Layer 8 of a small transformer language model trained on English Wikipedia (18 layers, counted from 0, width 64).
A neuron's activation on a vector x is squared ReLU(weights . x), where the dot is the dot product.

Input weights of the MLP neurons that the questions are about. A number n stands for (n - 128) times 0.007.
n5: 171, 197, 135, 149, 113, 103, 76, 141, 136, 140, 154, 89, 98, 118, 93, 149, 105, 179, 185, 95, 114, 100, 131, 113, 127, 139, 133, 106, 181, 127, 152, 135, 97, 157, 149, 104, 126, 119, 114, 139, 188, 178, 90, 168, 96, 70, 148, 125, 143, 111, 124, 99, 144, 165, 105, 121, 139, 104, 132, 126, 125, 128, 128, 128
n51: 99, 95, 114, 196, 162, 130, 88, 129, 152, 120, 138, 156, 136, 170, 132, 112, 140, 100, 131, 95, 163, 174, 110, 138, 137, 146, 91, 96, 155, 146, 95, 113, 126, 107, 120, 92, 89, 146, 145, 94, 187, 191, 76, 95, 70, 152, 117, 59, 97, 115, 132, 121, 113, 134, 97, 177, 102, 158, 208, 106, 122, 139, 122, 110
n92: 158, 162, 115, 57, 140, 122, 148, 147, 155, 140, 104, 96, 127, 211, 92, 115, 105, 144, 126, 100, 163, 85, 167, 187, 118, 96, 155, 118, 135, 121, 90, 120, 138, 120, 92, 126, 146, 159, 99, 156, 165, 171, 103, 133, 176, 74, 164, 109, 86, 124, 96, 149, 110, 98, 160, 91, 145, 129, 154, 133, 142, 137, 164, 138
n141: 104, 135, 106, 128, 170, 160, 164, 107, 127, 132, 157, 110, 138, 190, 174, 136, 149, 139, 146, 49, 105, 116, 72, 172, 153, 85, 141, 118, 148, 102, 137, 135, 104, 84, 162, 121, 111, 175, 102, 158, 194, 138, 141, 131, 94, 148, 141, 89, 182, 78, 102, 179, 146, 106, 125, 126, 117, 114, 171, 94, 93, 165, 102, 129
n154: 107, 88, 113, 52, 129, 107, 148, 126, 142, 118, 162, 96, 100, 129, 153, 153, 123, 148, 106, 132, 167, 162, 152, 108, 147, 133, 137, 102, 112, 122, 134, 131, 137, 161, 165, 156, 138, 84, 95, 109, 164, 102, 123, 129, 169, 129, 104, 131, 176, 135, 98, 167, 66, 172, 50, 173, 123, 136, 143, 109, 105, 129, 134, 170
n216: 111, 142, 98, 122, 131, 162, 131, 130, 144, 127, 108, 176, 159, 156, 111, 104, 137, 143, 138, 146, 136, 133, 104, 108, 139, 83, 161, 113, 148, 90, 136, 106, 46, 126, 53, 107, 125, 123, 62, 67, 130, 90, 192, 162, 119, 98, 135, 130, 100, 175, 150, 174, 153, 141, 117, 155, 161, 130, 154, 119, 118, 120, 113, 176
n218: 147, 129, 166, 140, 76, 166, 108, 142, 139, 122, 107, 130, 148, 144, 154, 102, 174, 92, 120, 126, 106, 151, 107, 110, 117, 144, 179, 120, 105, 133, 96, 123, 147, 123, 129, 124, 106, 122, 148, 56, 128, 117, 99, 105, 140, 150, 118, 140, 138, 201, 158, 147, 115, 133, 115, 106, 116, 163, 132, 126, 95, 99, 123, 120
n245: 126, 184, 99, 74, 56, 100, 140, 50, 128, 155, 191, 71, 31, 154, 113, 162, 140, 91, 122, 138, 162, 139, 114, 119, 187, 30, 120, 144, 132, 186, 156, 63, 131, 145, 148, 138, 86, 112, 153, 140, 143, 178, 44, 215, 140, 127, 85, 145, 159, 182, 122, 152, 135, 94, 118, 189, 160, 141, 162, 187, 102, 76, 34, 83
n270: 157, 92, 68, 70, 107, 105, 125, 107, 119, 106, 116, 169, 130, 115, 126, 168, 199, 147, 152, 137, 176, 124, 130, 108, 121, 144, 93, 149, 99, 140, 99, 137, 134, 75, 169, 128, 117, 129, 118, 71, 116, 111, 63, 179, 106, 167, 152, 123, 139, 159, 80, 163, 132, 128, 132, 94, 145, 179, 89, 128, 120, 143, 151, 142
n360: 133, 158, 153, 127, 204, 156, 176, 6, 98, 149, 131, 111, 201, 93, 133, 112, 223, 130, 156, 117, 158, 124, 132, 96, 133, 180, 124, 109, 121, 87, 136, 125, 130, 102, 198, 106, 84, 174, 118, 150, 107, 98, 98, 67, 115, 220, 61, 116, 89, 114, 202, 177, 167, 95, 47, 138, 118, 132, 196, 116, 72, 133, 82, 192
n364: 171, 110, 132, 156, 126, 125, 115, 72, 85, 87, 135, 139, 137, 124, 77, 146, 154, 107, 156, 126, 125, 151, 67, 85, 96, 174, 111, 135, 120, 151, 132, 158, 95, 154, 114, 137, 109, 159, 154, 142, 158, 131, 113, 150, 130, 152, 139, 75, 90, 150, 145, 143, 119, 143, 133, 137, 85, 179, 177, 112, 117, 99, 98, 108
n379: 127, 91, 129, 123, 115, 135, 97, 109, 117, 43, 140, 162, 110, 173, 99, 134, 98, 73, 133, 139, 147, 101, 130, 124, 134, 96, 128, 97, 156, 80, 108, 169, 178, 121, 164, 117, 108, 130, 93, 68, 132, 112, 127, 151, 137, 105, 191, 48, 200, 140, 133, 176, 150, 156, 86, 131, 154, 151, 118, 127, 125, 124, 202, 179

Each question shows a token from some text and the vector x that enters the MLP there. A number n stands for (n - 128) times 0.025.

"er": 162, 109, 174, 175, 92, 103, 86, 122, 133, 155, 112, 164, 144, 165, 140, 178, 146, 159, 84, 130, 137, 120, 145, 156, 117, 175, 138, 164, 82, 160, 136, 88, 185, 176, 137, 119, 189, 89, 104, 114, 79, 132, 122, 151, 83, 164, 152, 103, 67, 73, 126, 71, 115, 102, 151, 119, 92, 87, 91, 159, 101, 135, 107, 136
Which neuron lights up most? n270

"72": 150, 145, 109, 156, 110, 94, 108, 157, 159, 163, 110, 150, 146, 106, 153, 134, 106, 161, 103, 159, 79, 129, 192, 133, 177, 182, 105, 126, 55, 160, 126, 143, 160, 209, 126, 152, 182, 74, 88, 68, 100, 96, 144, 134, 92, 118, 133, 108, 116, 53, 169, 144, 106, 116, 122, 140, 79, 133, 121, 181, 80, 121, 116, 111
Which neuron lights up most? n154

" three": 160, 135, 71, 185, 127, 94, 80, 106, 130, 149, 93, 183, 127, 134, 132, 136, 149, 157, 81, 94, 135, 117, 166, 140, 183, 138, 150, 127, 99, 160, 99, 120, 134, 189, 158, 165, 163, 146, 87, 105, 106, 124, 185, 160, 99, 104, 110, 104, 105, 35, 165, 120, 105, 92, 131, 111, 111, 127, 120, 154, 100, 155, 162, 121
The two highest activations, in order: n51, n92

" Party": 168, 102, 123, 168, 142, 140, 126, 115, 101, 145, 89, 148, 94, 102, 111, 153, 159, 186, 113, 122, 88, 130, 174, 107, 161, 184, 99, 138, 77, 227, 148, 103, 104, 135, 137, 173, 139, 141, 124, 103, 75, 116, 180, 112, 75, 118, 160, 97, 82, 48, 141, 85, 104, 133, 149, 110, 97, 127, 118, 178, 116, 154, 117, 152
Which neuron fires most, and how strongly? n364, at about 1.1

" his": 187, 107, 101, 200, 111, 122, 108, 112, 117, 137, 90, 181, 128, 141, 135, 109, 140, 153, 75, 97, 132, 76, 186, 115, 153, 165, 129, 123, 78, 179, 117, 146, 104, 214, 133, 167, 175, 128, 93, 122, 111, 130, 128, 136, 88, 103, 124, 145, 108, 123, 147, 59, 128, 107, 145, 117, 60, 141, 98, 202, 113, 148, 117, 123
The two highest activations, in order: n364, n5

" hold": 171, 130, 134, 180, 92, 117, 106, 102, 130, 141, 74, 178, 137, 122, 102, 148, 111, 172, 136, 142, 82, 135, 176, 123, 132, 128, 157, 122, 81, 203, 131, 124, 97, 194, 165, 126, 158, 140, 92, 66, 118, 93, 207, 118, 95, 77, 159, 147, 48, 96, 160, 100, 106, 118, 124, 115, 110, 128, 114, 183, 154, 120, 107, 118
Which neuron fires most, and how strongly? n216, at about 2.9

" modern": 148, 115, 96, 194, 118, 106, 95, 77, 109, 111, 106, 182, 91, 113, 135, 119, 115, 114, 105, 128, 63, 123, 184, 122, 189, 155, 183, 120, 150, 174, 117, 174, 173, 162, 158, 159, 166, 97, 116, 105, 113, 112, 159, 138, 127, 72, 130, 140, 124, 78, 179, 106, 114, 95, 134, 90, 117, 137, 120, 166, 106, 133, 107, 109
The two highest activations, in order: n379, n5

"o": 146, 126, 124, 172, 153, 143, 128, 121, 132, 119, 109, 185, 118, 145, 177, 85, 140, 186, 133, 114, 90, 140, 155, 187, 190, 153, 159, 101, 103, 140, 134, 122, 103, 100, 172, 117, 109, 142, 83, 97, 87, 106, 192, 149, 51, 119, 119, 123, 101, 73, 144, 130, 139, 88, 146, 129, 95, 103, 120, 139, 115, 169, 67, 100
Which neuron lights up most? n141

" her": 165, 114, 104, 204, 147, 135, 68, 169, 114, 141, 109, 179, 111, 106, 136, 114, 143, 202, 64, 89, 151, 86, 179, 149, 167, 154, 138, 117, 86, 148, 111, 92, 117, 161, 149, 128, 186, 119, 108, 80, 164, 117, 172, 152, 76, 95, 125, 117, 88, 104, 147, 104, 118, 99, 145, 128, 64, 135, 113, 167, 121, 159, 130, 124
Which three neurons fire most, strongest first? n51, n5, n216

" day": 203, 149, 115, 184, 115, 117, 102, 96, 103, 131, 100, 183, 125, 113, 117, 114, 74, 145, 96, 93, 118, 130, 172, 121, 179, 93, 139, 120, 101, 155, 127, 131, 134, 182, 177, 153, 155, 141, 114, 146, 96, 106, 146, 149, 85, 147, 169, 148, 64, 94, 146, 127, 108, 106, 111, 142, 90, 136, 107, 213, 89, 139, 83, 110
The two highest activations, in order: n245, n364

"less": 185, 91, 118, 164, 94, 132, 90, 99, 133, 99, 81, 178, 119, 144, 100, 150, 126, 163, 101, 146, 138, 159, 148, 160, 174, 113, 149, 115, 100, 171, 123, 103, 153, 193, 161, 129, 187, 127, 120, 106, 103, 167, 139, 153, 129, 103, 168, 142, 72, 86, 141, 93, 104, 81, 122, 104, 100, 92, 89, 176, 114, 130, 116, 149
Which neuron lights up most? n92

" and": 133, 123, 77, 204, 103, 135, 89, 122, 119, 116, 124, 166, 122, 133, 153, 107, 136, 148, 109, 85, 94, 120, 160, 186, 201, 145, 137, 107, 78, 179, 122, 105, 130, 152, 172, 123, 147, 125, 82, 130, 126, 107, 158, 130, 98, 133, 148, 164, 114, 56, 156, 113, 132, 72, 133, 131, 113, 137, 116, 137, 135, 151, 136, 93
Which neuron fires most, and how strongly? n141, at about 1.4

"4": 123, 98, 137, 153, 137, 112, 88, 157, 140, 138, 124, 146, 139, 118, 130, 112, 121, 124, 85, 164, 114, 118, 136, 150, 155, 145, 103, 124, 85, 182, 135, 96, 216, 189, 127, 165, 155, 124, 115, 88, 81, 109, 192, 184, 98, 78, 149, 120, 122, 34, 154, 90, 115, 127, 87, 141, 82, 136, 80, 190, 128, 124, 176, 127
Which neuron fires most, and how strongly? n379, at about 1.3

"ed": 124, 111, 112, 200, 125, 112, 63, 116, 147, 124, 112, 199, 96, 115, 171, 92, 120, 181, 62, 122, 144, 126, 146, 132, 149, 107, 140, 139, 105, 205, 103, 100, 131, 163, 147, 81, 163, 111, 100, 117, 159, 109, 204, 146, 117, 104, 172, 153, 112, 77, 154, 100, 109, 89, 134, 143, 117, 126, 93, 152, 134, 133, 103, 158
Which neuron fires most, and how strongly? n216, at about 1.1

" of": 163, 97, 74, 177, 129, 118, 91, 118, 123, 125, 124, 189, 91, 83, 125, 106, 145, 164, 123, 130, 78, 125, 128, 110, 181, 132, 164, 137, 95, 185, 123, 124, 168, 155, 157, 148, 162, 106, 96, 115, 136, 128, 169, 138, 102, 132, 131, 200, 103, 48, 159, 89, 130, 89, 128, 105, 98, 138, 104, 121, 141, 141, 107, 117
Which neuron fires most, and how strongly? n5, at about 0.019

" they": 173, 113, 104, 195, 114, 132, 73, 150, 131, 106, 117, 146, 151, 129, 116, 90, 142, 208, 80, 80, 86, 117, 153, 176, 172, 137, 154, 117, 85, 167, 121, 104, 135, 185, 167, 126, 162, 151, 83, 112, 91, 103, 136, 147, 82, 120, 116, 139, 97, 45, 151, 134, 138, 94, 123, 163, 92, 123, 141, 154, 120, 162, 144, 91
Which three neurons fire most, strongest first? n51, n5, n141

",": 135, 135, 91, 192, 118, 133, 109, 119, 123, 127, 124, 189, 118, 141, 157, 108, 144, 169, 112, 97, 119, 119, 161, 194, 197, 144, 136, 105, 84, 163, 142, 106, 128, 99, 174, 116, 134, 161, 87, 109, 132, 106, 182, 139, 75, 130, 135, 147, 121, 40, 129, 125, 140, 86, 144, 105, 78, 124, 126, 130, 112, 159, 81, 93
Which neuron fires most, and how strongly? n141, at about 12

"ce": 165, 90, 140, 180, 127, 121, 154, 102, 127, 108, 92, 182, 90, 141, 121, 146, 109, 153, 79, 120, 117, 122, 159, 142, 158, 119, 141, 119, 122, 173, 142, 81, 179, 128, 170, 143, 166, 89, 134, 127, 123, 117, 149, 159, 127, 141, 181, 139, 100, 68, 148, 109, 104, 66, 115, 178, 107, 110, 84, 151, 102, 154, 82, 127
Which neuron lights up most? n245

" press": 144, 104, 108, 187, 96, 151, 99, 70, 125, 116, 110, 140, 132, 118, 136, 95, 142, 168, 98, 130, 115, 133, 171, 133, 162, 173, 179, 102, 63, 187, 109, 107, 124, 214, 167, 157, 153, 117, 153, 120, 119, 105, 160, 137, 95, 85, 157, 123, 113, 57, 176, 97, 101, 79, 124, 110, 109, 122, 132, 183, 134, 135, 113, 125
Which neuron lights up most? n364

"3": 112, 112, 105, 166, 133, 98, 94, 165, 161, 146, 108, 161, 155, 79, 169, 125, 135, 111, 103, 152, 73, 132, 155, 146, 145, 182, 118, 117, 82, 191, 131, 127, 183, 213, 137, 149, 157, 115, 75, 92, 70, 102, 201, 123, 94, 76, 155, 105, 98, 96, 162, 138, 110, 133, 95, 156, 77, 133, 106, 171, 115, 121, 151, 101
The two highest activations, in order: n154, n218

" year": 174, 129, 112, 189, 114, 106, 122, 100, 114, 130, 108, 206, 142, 116, 136, 106, 96, 180, 91, 81, 131, 139, 160, 144, 187, 141, 150, 133, 94, 132, 138, 108, 142, 153, 164, 171, 158, 107, 107, 115, 103, 121, 143, 159, 88, 130, 166, 117, 66, 79, 140, 121, 108, 90, 81, 129, 91, 132, 126, 193, 119, 147, 63, 140
Which neuron lights up most? n360

"ord": 138, 103, 192, 190, 113, 106, 119, 80, 137, 123, 84, 190, 135, 101, 146, 137, 112, 162, 102, 120, 104, 138, 136, 154, 151, 122, 142, 135, 88, 177, 109, 91, 198, 156, 153, 127, 195, 95, 88, 104, 139, 94, 163, 141, 121, 119, 159, 129, 174, 81, 146, 121, 148, 83, 132, 109, 63, 107, 103, 159, 123, 109, 116, 126
The two highest activations, in order: n379, n218

"6": 135, 115, 113, 175, 109, 132, 106, 133, 138, 171, 91, 160, 118, 156, 188, 143, 124, 130, 35, 133, 76, 132, 179, 124, 193, 141, 118, 137, 88, 138, 118, 111, 176, 204, 145, 127, 150, 96, 98, 138, 90, 124, 162, 176, 73, 137, 159, 102, 113, 40, 155, 130, 113, 89, 128, 140, 122, 128, 123, 160, 100, 107, 86, 121
Which neuron lights up most? n245